Layer 4 of a small transformer language model trained on English Wikipedia (8 layers, counted from 0, width 96).
Take only the direct path to the model's output, skipping the later layers: a vector added to the residual stream pushes a token's score in proportion to its dot product with that token's output vector.

Output vectors of the tokens that the questions are about. A number n stands for (n - 128) times 0.016.
"ensus": 170, 159, 54, 126, 162, 49, 164, 159, 142, 123, 137, 126, 134, 112, 172, 120, 179, 155, 126, 112, 146, 151, 160, 146, 149, 110, 164, 132, 91, 127, 152, 201, 96, 124, 147, 150, 82, 52, 92, 78, 124, 75, 139, 81, 146, 201, 134, 117, 74, 92, 136, 144, 125, 91, 124, 106, 88, 99, 140, 119, 107, 107, 134, 101, 164, 144, 131, 170, 174, 150, 87, 93, 129, 121, 141, 144, 101, 106, 111, 153, 123, 106, 143, 109, 167, 145, 127, 117, 146, 165, 92, 167, 146, 107, 177, 98
"ated": 118, 126, 74, 152, 142, 118, 130, 119, 114, 153, 151, 143, 119, 106, 151, 55, 187, 126, 143, 117, 87, 131, 127, 119, 142, 109, 137, 158, 86, 126, 118, 126, 143, 141, 140, 157, 135, 57, 119, 143, 126, 102, 96, 135, 99, 175, 142, 151, 104, 127, 190, 112, 117, 114, 129, 86, 122, 137, 146, 125, 147, 176, 114, 114, 151, 86, 83, 192, 187, 105, 110, 154, 188, 73, 144, 152, 89, 119, 92, 140, 73, 134, 151, 96, 116, 100, 129, 188, 150, 153, 106, 136, 161, 104, 132, 165
"bum": 177, 143, 158, 87, 124, 89, 143, 164, 108, 129, 143, 145, 127, 160, 190, 123, 148, 174, 93, 142, 84, 170, 91, 173, 183, 130, 185, 174, 183, 80, 173, 216, 87, 129, 138, 159, 68, 114, 109, 117, 143, 51, 116, 100, 101, 214, 137, 137, 135, 151, 183, 128, 118, 156, 127, 99, 112, 59, 126, 110, 152, 126, 84, 114, 106, 145, 128, 202, 155, 104, 61, 50, 169, 87, 83, 84, 116, 164, 90, 162, 142, 116, 108, 180, 101, 64, 95, 104, 39, 136, 123, 97, 172, 123, 153, 118
" debut": 141, 115, 145, 90, 112, 110, 113, 133, 133, 136, 133, 144, 117, 129, 172, 100, 130, 138, 128, 134, 123, 138, 96, 96, 185, 156, 149, 147, 167, 117, 122, 136, 94, 131, 160, 192, 100, 134, 104, 155, 157, 87, 102, 170, 125, 140, 115, 122, 76, 132, 154, 148, 120, 116, 121, 118, 97, 117, 131, 97, 121, 129, 77, 103, 134, 155, 159, 180, 120, 98, 109, 85, 176, 98, 101, 125, 67, 107, 140, 177, 141, 141, 99, 176, 147, 113, 132, 147, 135, 129, 107, 110, 168, 112, 173, 101
"here": 181, 99, 78, 116, 147, 79, 136, 166, 153, 133, 69, 127, 118, 91, 103, 94, 135, 137, 154, 135, 156, 143, 102, 149, 150, 76, 153, 113, 129, 109, 149, 101, 123, 163, 112, 112, 96, 100, 161, 126, 83, 146, 155, 85, 130, 168, 138, 102, 141, 119, 141, 140, 110, 135, 124, 127, 198, 107, 155, 107, 110, 98, 89, 65, 177, 161, 113, 120, 142, 93, 113, 89, 159, 139, 112, 131, 161, 166, 88, 159, 97, 139, 97, 145, 138, 103, 92, 166, 165, 167, 119, 177, 186, 173, 138, 124
"ising": 193, 185, 144, 129, 89, 94, 111, 136, 137, 152, 113, 141, 147, 120, 171, 131, 137, 142, 166, 148, 124, 104, 96, 132, 134, 118, 107, 155, 116, 98, 161, 148, 152, 156, 119, 142, 125, 64, 64, 140, 113, 121, 106, 109, 55, 159, 102, 116, 117, 134, 124, 124, 89, 158, 124, 125, 159, 115, 133, 72, 177, 150, 131, 136, 145, 111, 156, 139, 148, 137, 139, 133, 203, 66, 73, 129, 94, 99, 75, 125, 95, 141, 114, 144, 141, 91, 125, 155, 119, 171, 87, 122, 168, 144, 144, 165
" Species": 205, 111, 105, 157, 188, 67, 162, 159, 102, 77, 146, 122, 172, 96, 141, 132, 129, 174, 140, 115, 123, 90, 57, 143, 110, 89, 147, 146, 89, 104, 143, 66, 158, 159, 191, 141, 89, 161, 110, 119, 154, 49, 103, 108, 86, 172, 174, 139, 91, 145, 77, 114, 122, 165, 126, 96, 119, 128, 149, 104, 91, 95, 139, 132, 156, 143, 163, 181, 117, 155, 89, 120, 120, 119, 161, 117, 124, 211, 48, 153, 113, 142, 46, 199, 56, 119, 123, 139, 122, 161, 149, 193, 139, 106, 187, 106
"gu": 146, 199, 131, 125, 126, 94, 148, 148, 136, 154, 151, 152, 90, 108, 154, 163, 165, 143, 205, 150, 162, 139, 107, 160, 92, 152, 108, 117, 111, 97, 105, 84, 93, 166, 101, 139, 101, 119, 122, 84, 156, 131, 110, 125, 84, 169, 139, 138, 94, 167, 91, 122, 129, 159, 127, 114, 139, 71, 137, 122, 109, 137, 126, 136, 143, 137, 154, 62, 115, 84, 123, 147, 158, 135, 88, 108, 91, 141, 124, 136, 141, 137, 140, 114, 72, 100, 123, 146, 127, 134, 127, 125, 160, 109, 145, 161
"===\n": 160, 149, 58, 118, 138, 85, 149, 178, 109, 152, 118, 136, 138, 98, 147, 89, 130, 141, 150, 99, 122, 134, 87, 166, 115, 151, 158, 111, 117, 136, 92, 152, 151, 171, 112, 148, 118, 80, 124, 144, 134, 91, 126, 92, 130, 155, 179, 130, 117, 121, 123, 117, 97, 121, 124, 133, 120, 95, 109, 105, 82, 125, 152, 140, 140, 159, 202, 124, 86, 116, 151, 100, 137, 139, 154, 99, 82, 202, 135, 128, 118, 127, 110, 144, 231, 135, 133, 98, 103, 150, 86, 92, 188, 129, 128, 109
"burg": 130, 143, 69, 140, 136, 135, 170, 105, 151, 146, 130, 117, 145, 136, 141, 122, 164, 138, 149, 182, 88, 114, 115, 143, 145, 97, 124, 126, 65, 134, 122, 152, 134, 142, 131, 134, 108, 124, 142, 77, 112, 78, 110, 117, 107, 183, 143, 103, 111, 175, 99, 134, 141, 147, 130, 94, 110, 80, 116, 125, 110, 94, 120, 133, 111, 175, 153, 112, 112, 114, 155, 95, 150, 108, 49, 121, 124, 101, 158, 132, 108, 172, 151, 171, 101, 178, 126, 158, 88, 137, 98, 188, 160, 183, 147, 113
"eng": 147, 129, 137, 120, 144, 138, 103, 121, 136, 144, 150, 188, 161, 114, 98, 166, 128, 148, 124, 143, 128, 131, 113, 148, 160, 133, 93, 100, 128, 137, 132, 160, 143, 121, 112, 126, 133, 132, 89, 99, 134, 95, 135, 91, 103, 196, 145, 116, 115, 168, 126, 119, 164, 121, 126, 139, 113, 93, 81, 90, 106, 149, 116, 105, 124, 155, 114, 105, 175, 122, 142, 92, 162, 132, 78, 111, 97, 161, 119, 124, 108, 200, 125, 96, 128, 149, 121, 136, 102, 144, 135, 131, 120, 110, 124, 138
"il": 150, 115, 148, 130, 113, 135, 116, 109, 144, 105, 140, 182, 117, 113, 150, 149, 123, 114, 149, 146, 168, 136, 159, 112, 99, 162, 109, 103, 122, 125, 112, 88, 159, 138, 149, 115, 146, 135, 139, 124, 115, 117, 118, 116, 132, 170, 136, 113, 120, 113, 117, 141, 85, 165, 130, 123, 121, 153, 98, 120, 96, 151, 157, 113, 120, 123, 131, 142, 157, 153, 156, 131, 183, 85, 95, 134, 142, 101, 120, 138, 119, 136, 147, 109, 104, 102, 109, 110, 121, 116, 117, 96, 108, 148, 109, 159
"onn": 128, 113, 111, 133, 145, 113, 142, 162, 104, 116, 128, 151, 171, 122, 121, 154, 113, 142, 143, 154, 140, 111, 88, 131, 159, 141, 164, 153, 89, 136, 140, 124, 105, 136, 141, 119, 116, 154, 124, 161, 111, 143, 75, 135, 115, 189, 134, 135, 97, 102, 98, 133, 84, 142, 124, 124, 122, 101, 121, 74, 96, 113, 76, 85, 103, 156, 149, 164, 169, 135, 89, 107, 144, 144, 101, 109, 146, 171, 144, 146, 137, 106, 97, 123, 161, 146, 161, 151, 83, 130, 112, 163, 108, 131, 122, 153
"(s": 125, 134, 90, 106, 110, 101, 108, 120, 105, 139, 149, 130, 170, 150, 164, 98, 106, 185, 164, 100, 150, 123, 108, 124, 177, 128, 155, 142, 61, 107, 164, 162, 109, 124, 144, 157, 103, 71, 139, 59, 138, 66, 95, 146, 115, 158, 145, 98, 119, 141, 130, 167, 154, 132, 117, 108, 144, 98, 112, 132, 158, 139, 153, 123, 106, 94, 130, 166, 93, 109, 100, 146, 163, 129, 105, 104, 112, 157, 126, 144, 139, 168, 97, 132, 141, 89, 161, 95, 116, 147, 171, 92, 144, 127, 163, 171
"heast": 153, 178, 63, 56, 121, 76, 135, 116, 115, 124, 48, 154, 167, 102, 122, 97, 153, 119, 157, 129, 134, 117, 53, 194, 250, 130, 140, 154, 58, 42, 216, 142, 73, 185, 110, 111, 141, 138, 150, 35, 130, 138, 170, 96, 119, 193, 152, 161, 76, 142, 96, 171, 128, 177, 127, 131, 137, 99, 129, 62, 181, 35, 84, 32, 109, 143, 168, 171, 155, 153, 121, 126, 139, 125, 84, 187, 104, 151, 89, 122, 114, 140, 115, 134, 186, 164, 89, 133, 111, 150, 107, 231, 121, 122, 173, 128
"i": 145, 92, 160, 142, 107, 160, 103, 117, 114, 123, 146, 173, 105, 125, 117, 140, 127, 120, 125, 126, 133, 140, 111, 109, 117, 127, 111, 133, 141, 146, 126, 84, 141, 116, 109, 117, 155, 134, 93, 126, 124, 165, 102, 122, 113, 156, 104, 157, 124, 142, 155, 132, 126, 154, 127, 139, 115, 152, 154, 118, 123, 138, 162, 167, 135, 135, 101, 114, 150, 133, 131, 142, 143, 137, 134, 102, 123, 114, 136, 123, 157, 106, 124, 86, 125, 148, 145, 98, 130, 140, 126, 125, 114, 115, 95, 93
"ym": 173, 146, 119, 151, 161, 123, 147, 120, 114, 86, 144, 153, 136, 100, 126, 146, 139, 129, 102, 139, 119, 162, 103, 139, 101, 113, 138, 165, 122, 146, 150, 124, 134, 147, 164, 99, 144, 135, 114, 136, 97, 151, 98, 93, 140, 179, 145, 97, 124, 163, 89, 151, 149, 132, 127, 95, 110, 113, 111, 106, 97, 85, 146, 73, 119, 104, 136, 132, 173, 138, 130, 97, 161, 119, 137, 107, 133, 111, 131, 125, 125, 104, 92, 114, 119, 125, 128, 79, 121, 159, 118, 107, 187, 149, 139, 189
"ization": 175, 180, 117, 145, 144, 88, 129, 147, 152, 139, 123, 149, 150, 128, 158, 60, 152, 163, 159, 114, 102, 119, 113, 131, 186, 77, 141, 166, 130, 121, 136, 126, 156, 126, 119, 132, 139, 89, 64, 95, 156, 101, 70, 74, 80, 135, 98, 116, 126, 153, 106, 135, 112, 180, 124, 108, 135, 114, 112, 83, 124, 116, 117, 155, 134, 160, 156, 125, 150, 165, 91, 107, 173, 99, 91, 142, 90, 133, 131, 125, 86, 163, 116, 145, 123, 99, 162, 149, 114, 138, 122, 136, 174, 132, 155, 132
"ike": 153, 128, 161, 131, 119, 91, 158, 111, 151, 148, 91, 157, 179, 94, 108, 138, 161, 127, 130, 79, 120, 145, 113, 133, 147, 129, 183, 137, 157, 98, 193, 126, 149, 135, 121, 117, 117, 106, 93, 146, 116, 151, 113, 127, 71, 175, 139, 98, 133, 179, 114, 116, 108, 140, 128, 101, 146, 111, 115, 169, 154, 95, 94, 73, 164, 138, 140, 143, 132, 109, 90, 106, 196, 95, 123, 165, 91, 141, 102, 147, 114, 108, 130, 118, 114, 54, 127, 122, 120, 130, 120, 137, 139, 169, 124, 134
"-e": 118, 184, 106, 160, 93, 117, 149, 107, 158, 127, 150, 144, 127, 173, 103, 157, 134, 137, 142, 133, 108, 115, 99, 151, 150, 153, 153, 118, 106, 134, 134, 163, 117, 128, 114, 123, 106, 121, 138, 64, 125, 118, 84, 113, 135, 157, 152, 106, 159, 101, 112, 125, 117, 128, 124, 122, 136, 134, 95, 126, 144, 126, 107, 99, 171, 119, 91, 128, 120, 104, 151, 133, 148, 139, 129, 138, 134, 92, 84, 108, 132, 113, 103, 134, 115, 125, 128, 109, 150, 144, 158, 119, 144, 179, 170, 114

Each question shows what one neuron of this layer's MLP adds at an activation of 1. A number n stands for (n - 128) times 0.0062.

n194: 93, 141, 121, 134, 143, 157, 155, 152, 150, 136, 131, 121, 106, 111, 157, 91, 139, 92, 150, 124, 116, 110, 116, 111, 163, 152, 117, 173, 112, 102, 132, 116, 79, 149, 62, 134, 121, 93, 142, 159, 151, 84, 64, 108, 124, 125, 103, 122, 147, 119, 179, 154, 144, 154, 88, 105, 118, 127, 113, 169, 129, 150, 167, 175, 116, 144, 112, 109, 117, 172, 129, 171, 157, 121, 135, 123, 149, 91, 127, 111, 124, 73, 125, 129, 52, 134, 138, 134, 156, 144, 139, 136, 122, 138, 135, 100
Which two tokens does it push up most, strongest first? "ated", "ization"

n168: 93, 116, 115, 105, 110, 121, 149, 102, 124, 126, 135, 121, 134, 147, 122, 115, 140, 135, 116, 154, 116, 111, 132, 150, 130, 102, 114, 123, 126, 141, 118, 172, 138, 121, 131, 102, 107, 126, 154, 108, 152, 126, 100, 106, 116, 176, 141, 114, 96, 121, 130, 124, 151, 144, 121, 117, 137, 127, 135, 132, 113, 141, 88, 127, 142, 132, 127, 150, 132, 81, 153, 99, 147, 160, 102, 142, 179, 122, 150, 149, 123, 143, 137, 141, 131, 137, 107, 129, 147, 114, 147, 148, 87, 142, 142, 116
Which of these tokens does it push up most? "burg"

n180: 120, 88, 107, 117, 156, 95, 138, 127, 141, 114, 129, 101, 178, 92, 153, 127, 136, 123, 126, 125, 113, 132, 125, 149, 126, 153, 133, 136, 141, 136, 121, 114, 121, 135, 136, 144, 131, 101, 139, 137, 145, 107, 136, 127, 133, 114, 138, 124, 162, 114, 134, 133, 128, 131, 198, 138, 109, 140, 137, 118, 131, 144, 135, 126, 88, 135, 126, 125, 92, 152, 82, 126, 171, 87, 142, 128, 110, 81, 131, 139, 101, 134, 115, 127, 113, 118, 113, 141, 148, 131, 138, 131, 113, 131, 171, 130
Pushed down most: "i"

n297: 125, 133, 147, 154, 124, 109, 141, 131, 118, 148, 170, 131, 132, 98, 122, 117, 130, 105, 123, 117, 153, 99, 108, 86, 185, 77, 91, 130, 153, 149, 155, 117, 88, 117, 130, 143, 118, 108, 128, 93, 130, 133, 105, 163, 75, 127, 120, 171, 155, 115, 110, 145, 155, 120, 130, 112, 169, 115, 139, 108, 148, 151, 169, 108, 133, 134, 111, 141, 50, 122, 151, 142, 119, 198, 133, 113, 109, 159, 138, 156, 134, 125, 145, 119, 75, 176, 148, 138, 111, 149, 119, 121, 152, 146, 123, 88
Which of these tokens does it push up most? "(s"

n118: 123, 118, 119, 144, 155, 80, 135, 128, 107, 124, 115, 139, 102, 139, 139, 110, 123, 137, 112, 134, 143, 121, 104, 109, 116, 148, 134, 130, 128, 141, 130, 112, 165, 131, 142, 137, 128, 144, 130, 158, 111, 114, 139, 143, 132, 81, 102, 119, 104, 151, 138, 104, 117, 133, 174, 119, 143, 153, 115, 134, 118, 123, 132, 163, 101, 133, 136, 127, 111, 119, 152, 131, 86, 120, 136, 129, 137, 140, 98, 135, 116, 150, 115, 106, 132, 135, 113, 134, 132, 120, 117, 144, 138, 130, 158, 130
Which of these tokens does it push up most? " Species"

n248: 102, 128, 136, 127, 152, 128, 86, 116, 122, 136, 94, 130, 131, 93, 159, 124, 103, 136, 113, 121, 116, 128, 141, 110, 146, 112, 106, 114, 173, 105, 104, 137, 134, 144, 144, 178, 137, 119, 103, 150, 126, 145, 126, 131, 121, 142, 109, 134, 119, 90, 141, 119, 117, 102, 146, 149, 120, 129, 141, 121, 129, 135, 113, 99, 164, 132, 143, 139, 131, 146, 115, 112, 143, 115, 151, 132, 118, 148, 108, 136, 155, 158, 128, 141, 147, 134, 150, 121, 133, 124, 140, 108, 123, 82, 103, 141
Pushed down most: "burg"

n4: 96, 168, 134, 138, 132, 120, 137, 147, 124, 121, 121, 123, 134, 147, 153, 118, 115, 130, 140, 88, 148, 106, 151, 104, 131, 107, 127, 169, 113, 124, 134, 142, 139, 103, 88, 134, 101, 135, 87, 139, 151, 143, 104, 124, 133, 109, 113, 129, 136, 121, 131, 122, 146, 152, 165, 159, 138, 146, 149, 116, 125, 150, 119, 138, 118, 116, 113, 136, 127, 132, 109, 118, 151, 145, 112, 101, 108, 160, 140, 125, 139, 126, 119, 136, 139, 113, 151, 110, 115, 116, 119, 131, 136, 105, 134, 103
Which of these tokens does it push up most? "ization"

n222: 143, 114, 128, 91, 84, 155, 105, 135, 130, 115, 110, 80, 113, 164, 167, 130, 145, 117, 116, 122, 162, 98, 161, 128, 91, 125, 104, 123, 128, 139, 134, 151, 93, 142, 113, 136, 114, 112, 147, 121, 136, 113, 134, 165, 108, 143, 91, 113, 117, 119, 130, 88, 108, 153, 123, 141, 135, 140, 154, 127, 144, 152, 132, 107, 146, 110, 122, 145, 127, 145, 129, 137, 125, 72, 109, 151, 122, 164, 108, 108, 144, 151, 133, 126, 147, 132, 131, 175, 138, 126, 126, 138, 138, 121, 111, 140
Which two tokens does it push up most, strongest first? "ising", "ated"

n6: 138, 109, 119, 149, 123, 129, 134, 113, 99, 142, 128, 154, 120, 107, 138, 124, 63, 98, 130, 132, 119, 135, 120, 119, 112, 142, 149, 157, 101, 125, 122, 114, 196, 114, 130, 141, 122, 134, 113, 157, 102, 162, 110, 108, 162, 120, 135, 141, 147, 129, 114, 120, 116, 138, 206, 139, 102, 119, 123, 85, 117, 133, 146, 117, 134, 152, 111, 116, 94, 118, 124, 134, 80, 151, 101, 101, 109, 145, 152, 107, 154, 134, 154, 124, 144, 138, 147, 107, 115, 161, 130, 93, 148, 132, 176, 136
Which of these tokens does it push up most? "===\n"

n170: 92, 131, 105, 117, 135, 130, 135, 136, 127, 123, 153, 88, 111, 144, 145, 157, 147, 118, 119, 110, 145, 134, 118, 126, 123, 108, 112, 117, 110, 120, 144, 134, 168, 120, 98, 116, 172, 170, 131, 117, 152, 118, 125, 127, 130, 162, 100, 115, 116, 135, 156, 128, 127, 133, 138, 143, 131, 118, 143, 138, 126, 94, 178, 111, 107, 129, 108, 105, 121, 168, 150, 122, 144, 117, 129, 83, 134, 122, 190, 121, 124, 129, 104, 108, 138, 151, 128, 118, 103, 146, 137, 135, 131, 149, 149, 100
Which three tokens does it push up most, strongest first? "burg", "i", "ym"

n300: 119, 96, 122, 97, 144, 112, 108, 129, 129, 136, 118, 106, 130, 147, 124, 110, 151, 150, 105, 121, 134, 126, 123, 135, 133, 138, 143, 116, 94, 136, 171, 99, 144, 85, 118, 128, 138, 156, 142, 138, 117, 117, 146, 112, 109, 105, 119, 134, 106, 144, 109, 149, 147, 136, 157, 128, 127, 168, 123, 136, 139, 145, 138, 121, 110, 127, 143, 126, 130, 128, 124, 136, 113, 117, 137, 149, 128, 115, 107, 136, 150, 137, 121, 146, 142, 107, 115, 143, 139, 127, 123, 127, 147, 117, 119, 124
Which three tokens does it push up most, strongest first? "heast", " Species", "(s"

n235: 102, 139, 145, 117, 109, 108, 146, 127, 122, 123, 113, 91, 148, 137, 111, 151, 124, 135, 97, 114, 142, 138, 83, 167, 108, 131, 87, 142, 134, 123, 127, 108, 174, 133, 107, 104, 169, 116, 116, 141, 127, 147, 134, 141, 120, 119, 106, 114, 147, 131, 164, 121, 167, 126, 137, 157, 118, 113, 121, 160, 115, 133, 129, 149, 120, 148, 120, 110, 117, 150, 108, 140, 152, 162, 129, 153, 127, 122, 121, 124, 119, 126, 81, 146, 120, 119, 153, 125, 146, 125, 138, 50, 143, 138, 74, 108
Which two tokens does it push up most, strongest first? "i", "ike"

n93: 156, 146, 147, 110, 105, 133, 139, 120, 119, 89, 116, 130, 130, 147, 133, 152, 148, 150, 112, 128, 165, 114, 142, 121, 119, 151, 115, 107, 109, 81, 163, 139, 130, 119, 135, 89, 123, 121, 120, 134, 136, 166, 118, 133, 157, 153, 109, 119, 135, 144, 145, 92, 134, 135, 141, 147, 130, 124, 116, 133, 145, 141, 146, 151, 132, 133, 133, 86, 111, 105, 118, 132, 134, 88, 113, 114, 121, 143, 141, 99, 137, 140, 145, 139, 127, 111, 123, 89, 111, 132, 127, 113, 161, 114, 102, 120
Pushed down most: "ated"

n117: 133, 162, 144, 118, 144, 117, 106, 130, 124, 103, 138, 115, 140, 131, 126, 173, 117, 127, 83, 133, 131, 117, 103, 112, 109, 120, 126, 116, 112, 147, 139, 137, 132, 119, 144, 132, 165, 105, 117, 126, 124, 161, 129, 152, 132, 156, 113, 155, 131, 123, 109, 108, 116, 144, 161, 148, 127, 120, 148, 118, 146, 116, 132, 115, 109, 85, 147, 133, 107, 127, 158, 118, 138, 100, 104, 121, 134, 185, 121, 152, 148, 125, 133, 103, 148, 140, 120, 116, 124, 142, 121, 146, 103, 124, 98, 149
Which of these tokens does it push up most? "onn"

n238: 132, 107, 155, 159, 112, 123, 118, 167, 119, 101, 100, 123, 127, 144, 85, 133, 113, 102, 122, 176, 167, 134, 129, 142, 136, 95, 127, 109, 179, 135, 103, 131, 131, 130, 120, 138, 112, 110, 115, 125, 100, 150, 136, 124, 121, 96, 143, 128, 138, 114, 127, 124, 84, 128, 135, 179, 118, 129, 109, 92, 139, 132, 101, 108, 158, 180, 161, 168, 147, 79, 143, 154, 117, 150, 104, 101, 135, 175, 137, 116, 118, 154, 135, 134, 72, 133, 101, 139, 188, 156, 96, 159, 121, 122, 105, 71
Which of these tokens does it push up most? "here"

n231: 137, 140, 142, 153, 147, 154, 129, 133, 111, 98, 149, 122, 130, 121, 101, 141, 103, 111, 136, 134, 108, 105, 130, 110, 141, 119, 86, 117, 91, 134, 147, 140, 106, 133, 128, 171, 137, 125, 100, 77, 143, 136, 124, 112, 136, 169, 142, 156, 117, 110, 109, 120, 134, 133, 149, 142, 125, 114, 118, 102, 143, 161, 149, 130, 174, 125, 137, 108, 132, 121, 114, 114, 160, 125, 118, 118, 140, 130, 131, 124, 124, 123, 139, 119, 112, 130, 152, 124, 130, 136, 151, 133, 113, 125, 113, 139
Which of these tokens does it push up most? "eng"

n101: 122, 143, 138, 98, 161, 117, 150, 117, 133, 148, 77, 119, 71, 141, 129, 169, 132, 142, 104, 102, 108, 161, 126, 129, 141, 116, 145, 152, 72, 144, 131, 123, 125, 122, 156, 133, 120, 117, 145, 81, 122, 140, 133, 154, 139, 146, 118, 120, 92, 128, 133, 97, 160, 126, 97, 144, 130, 110, 102, 163, 174, 123, 125, 113, 123, 110, 110, 79, 168, 152, 154, 103, 102, 98, 99, 113, 130, 123, 121, 125, 139, 108, 112, 137, 133, 167, 157, 176, 139, 89, 136, 151, 158, 128, 124, 137
Which three tokens does it push up most, strongest first? "heast", "burg", "ensus"

n284: 122, 137, 75, 140, 89, 76, 89, 115, 101, 153, 189, 105, 126, 118, 100, 106, 117, 93, 106, 135, 174, 156, 171, 137, 112, 96, 112, 77, 144, 137, 135, 77, 152, 126, 110, 105, 112, 122, 170, 145, 117, 133, 104, 41, 83, 210, 149, 190, 162, 102, 140, 138, 170, 153, 122, 70, 112, 180, 192, 76, 90, 113, 173, 158, 177, 177, 92, 122, 197, 112, 113, 158, 163, 85, 115, 159, 182, 172, 172, 148, 122, 111, 139, 112, 143, 109, 128, 118, 83, 103, 138, 129, 123, 77, 107, 137
Pushed down most: " debut"

n296: 177, 106, 147, 143, 118, 117, 100, 130, 114, 118, 171, 102, 116, 114, 159, 129, 155, 102, 117, 107, 159, 131, 141, 106, 121, 136, 87, 130, 96, 130, 149, 69, 162, 102, 139, 121, 125, 128, 143, 184, 134, 104, 158, 103, 109, 92, 134, 136, 116, 94, 141, 143, 132, 171, 153, 120, 83, 136, 118, 127, 123, 149, 151, 112, 123, 133, 133, 159, 117, 124, 150, 149, 125, 158, 145, 119, 114, 121, 123, 140, 109, 149, 133, 141, 116, 91, 112, 125, 102, 126, 138, 134, 88, 127, 125, 194
Which three tokens does it push up most, strongest first? "il", " Species", "ated"

n94: 128, 148, 109, 141, 138, 135, 151, 117, 119, 133, 133, 120, 135, 152, 118, 125, 117, 146, 114, 119, 149, 140, 92, 135, 117, 123, 143, 105, 115, 100, 120, 124, 91, 148, 126, 120, 104, 123, 155, 129, 134, 119, 112, 115, 123, 138, 148, 118, 116, 131, 141, 119, 118, 123, 121, 90, 127, 102, 110, 108, 124, 154, 145, 128, 157, 127, 108, 145, 144, 143, 132, 124, 128, 115, 137, 125, 97, 136, 142, 140, 135, 123, 119, 115, 191, 130, 122, 144, 118, 147, 146, 127, 140, 150, 83, 144
Pushed down most: "i"

n276: 113, 118, 115, 111, 116, 118, 125, 130, 108, 128, 145, 131, 104, 144, 132, 110, 100, 136, 133, 123, 114, 142, 127, 133, 137, 122, 133, 124, 103, 132, 142, 122, 140, 140, 131, 134, 139, 101, 117, 132, 131, 129, 109, 120, 115, 116, 170, 120, 135, 96, 98, 133, 138, 109, 162, 140, 99, 131, 153, 128, 137, 121, 126, 158, 140, 165, 136, 110, 144, 126, 132, 151, 131, 119, 137, 112, 119, 120, 212, 125, 90, 132, 142, 126, 151, 136, 120, 138, 120, 131, 109, 118, 122, 147, 154, 109
Which of these tokens does it push up most? "===\n"

n315: 108, 102, 115, 146, 121, 100, 111, 129, 71, 124, 110, 94, 169, 121, 155, 150, 126, 132, 130, 124, 139, 100, 115, 125, 86, 153, 115, 150, 116, 154, 96, 167, 107, 140, 128, 135, 102, 89, 173, 102, 116, 140, 142, 83, 128, 82, 149, 117, 119, 104, 130, 106, 123, 107, 122, 125, 135, 131, 148, 174, 124, 138, 157, 131, 114, 143, 137, 94, 131, 131, 149, 176, 123, 177, 155, 133, 133, 169, 137, 149, 147, 146, 116, 134, 97, 145, 94, 138, 125, 134, 128, 150, 120, 125, 116, 161
Which of these tokens does it push up most? "===\n"

n105: 117, 147, 132, 165, 127, 65, 201, 139, 95, 129, 150, 144, 115, 115, 125, 115, 157, 130, 138, 97, 132, 140, 112, 129, 163, 191, 142, 151, 101, 104, 110, 115, 157, 125, 157, 148, 82, 146, 120, 129, 93, 143, 135, 96, 120, 30, 148, 120, 116, 119, 80, 115, 147, 162, 57, 117, 160, 96, 162, 137, 99, 115, 145, 162, 153, 65, 86, 144, 107, 146, 149, 151, 113, 77, 144, 127, 103, 144, 111, 123, 136, 177, 75, 61, 135, 170, 190, 168, 171, 109, 113, 147, 188, 124, 171, 120
Pushed down most: "bum"

n182: 122, 149, 117, 143, 161, 129, 106, 107, 161, 135, 135, 142, 133, 139, 125, 132, 173, 148, 123, 106, 103, 139, 128, 124, 136, 101, 171, 150, 120, 138, 125, 95, 114, 153, 125, 158, 166, 129, 119, 118, 129, 126, 115, 137, 140, 25, 125, 148, 119, 135, 134, 137, 125, 141, 161, 112, 126, 159, 110, 121, 85, 113, 146, 125, 94, 106, 124, 136, 121, 118, 119, 125, 161, 109, 119, 132, 130, 129, 113, 140, 134, 148, 143, 119, 140, 141, 140, 102, 96, 130, 120, 121, 120, 137, 126, 110
Which of these tokens does it push up most? "ization"

n24: 131, 174, 104, 130, 127, 160, 139, 122, 129, 128, 124, 100, 104, 165, 126, 126, 126, 104, 155, 136, 144, 114, 117, 97, 119, 164, 125, 129, 98, 141, 107, 142, 122, 144, 112, 146, 165, 136, 152, 111, 131, 95, 134, 167, 125, 112, 106, 167, 146, 149, 128, 128, 156, 102, 152, 109, 138, 98, 132, 132, 112, 103, 109, 115, 129, 107, 121, 125, 100, 122, 116, 125, 149, 122, 132, 129, 129, 105, 171, 115, 134, 108, 104, 141, 118, 130, 148, 130, 138, 128, 104, 118, 118, 158, 120, 139
Which of these tokens does it push up most? "burg"

n5: 109, 108, 76, 130, 137, 107, 119, 150, 135, 119, 145, 124, 102, 149, 123, 150, 161, 148, 135, 125, 138, 113, 136, 137, 97, 135, 162, 134, 110, 129, 141, 126, 128, 161, 137, 125, 117, 144, 113, 152, 119, 97, 154, 144, 107, 67, 172, 124, 117, 144, 135, 146, 154, 154, 139, 126, 129, 147, 123, 124, 116, 131, 121, 127, 138, 103, 119, 133, 130, 85, 125, 159, 133, 142, 109, 124, 154, 112, 105, 97, 107, 143, 115, 140, 124, 109, 98, 128, 150, 110, 129, 124, 140, 164, 119, 105
Which three tokens does it push up most, strongest first? " Species", "here", "-e"

n14: 154, 115, 129, 143, 135, 140, 74, 125, 100, 123, 126, 105, 99, 171, 138, 136, 124, 136, 107, 121, 105, 98, 143, 101, 140, 105, 139, 149, 85, 157, 152, 162, 136, 146, 119, 104, 152, 124, 137, 158, 93, 147, 139, 104, 152, 138, 139, 129, 95, 118, 122, 105, 165, 109, 117, 110, 108, 116, 129, 148, 137, 121, 142, 125, 115, 165, 143, 105, 131, 118, 141, 120, 145, 166, 150, 146, 120, 103, 130, 130, 127, 86, 117, 129, 133, 133, 153, 153, 119, 155, 135, 120, 136, 128, 105, 120
Which of these tokens does it push up most? "ym"

n40: 87, 92, 112, 129, 143, 129, 147, 122, 96, 168, 143, 147, 126, 111, 165, 93, 97, 127, 135, 143, 129, 105, 136, 114, 98, 108, 132, 111, 150, 118, 99, 98, 157, 111, 139, 115, 119, 144, 167, 162, 111, 147, 140, 146, 100, 99, 141, 145, 115, 159, 137, 120, 124, 108, 193, 134, 136, 119, 131, 157, 158, 187, 169, 165, 147, 113, 100, 143, 140, 117, 116, 92, 96, 155, 119, 167, 77, 96, 126, 157, 149, 135, 98, 132, 137, 129, 118, 143, 133, 96, 106, 124, 150, 96, 123, 114
Which of these tokens does it push up most? "ated"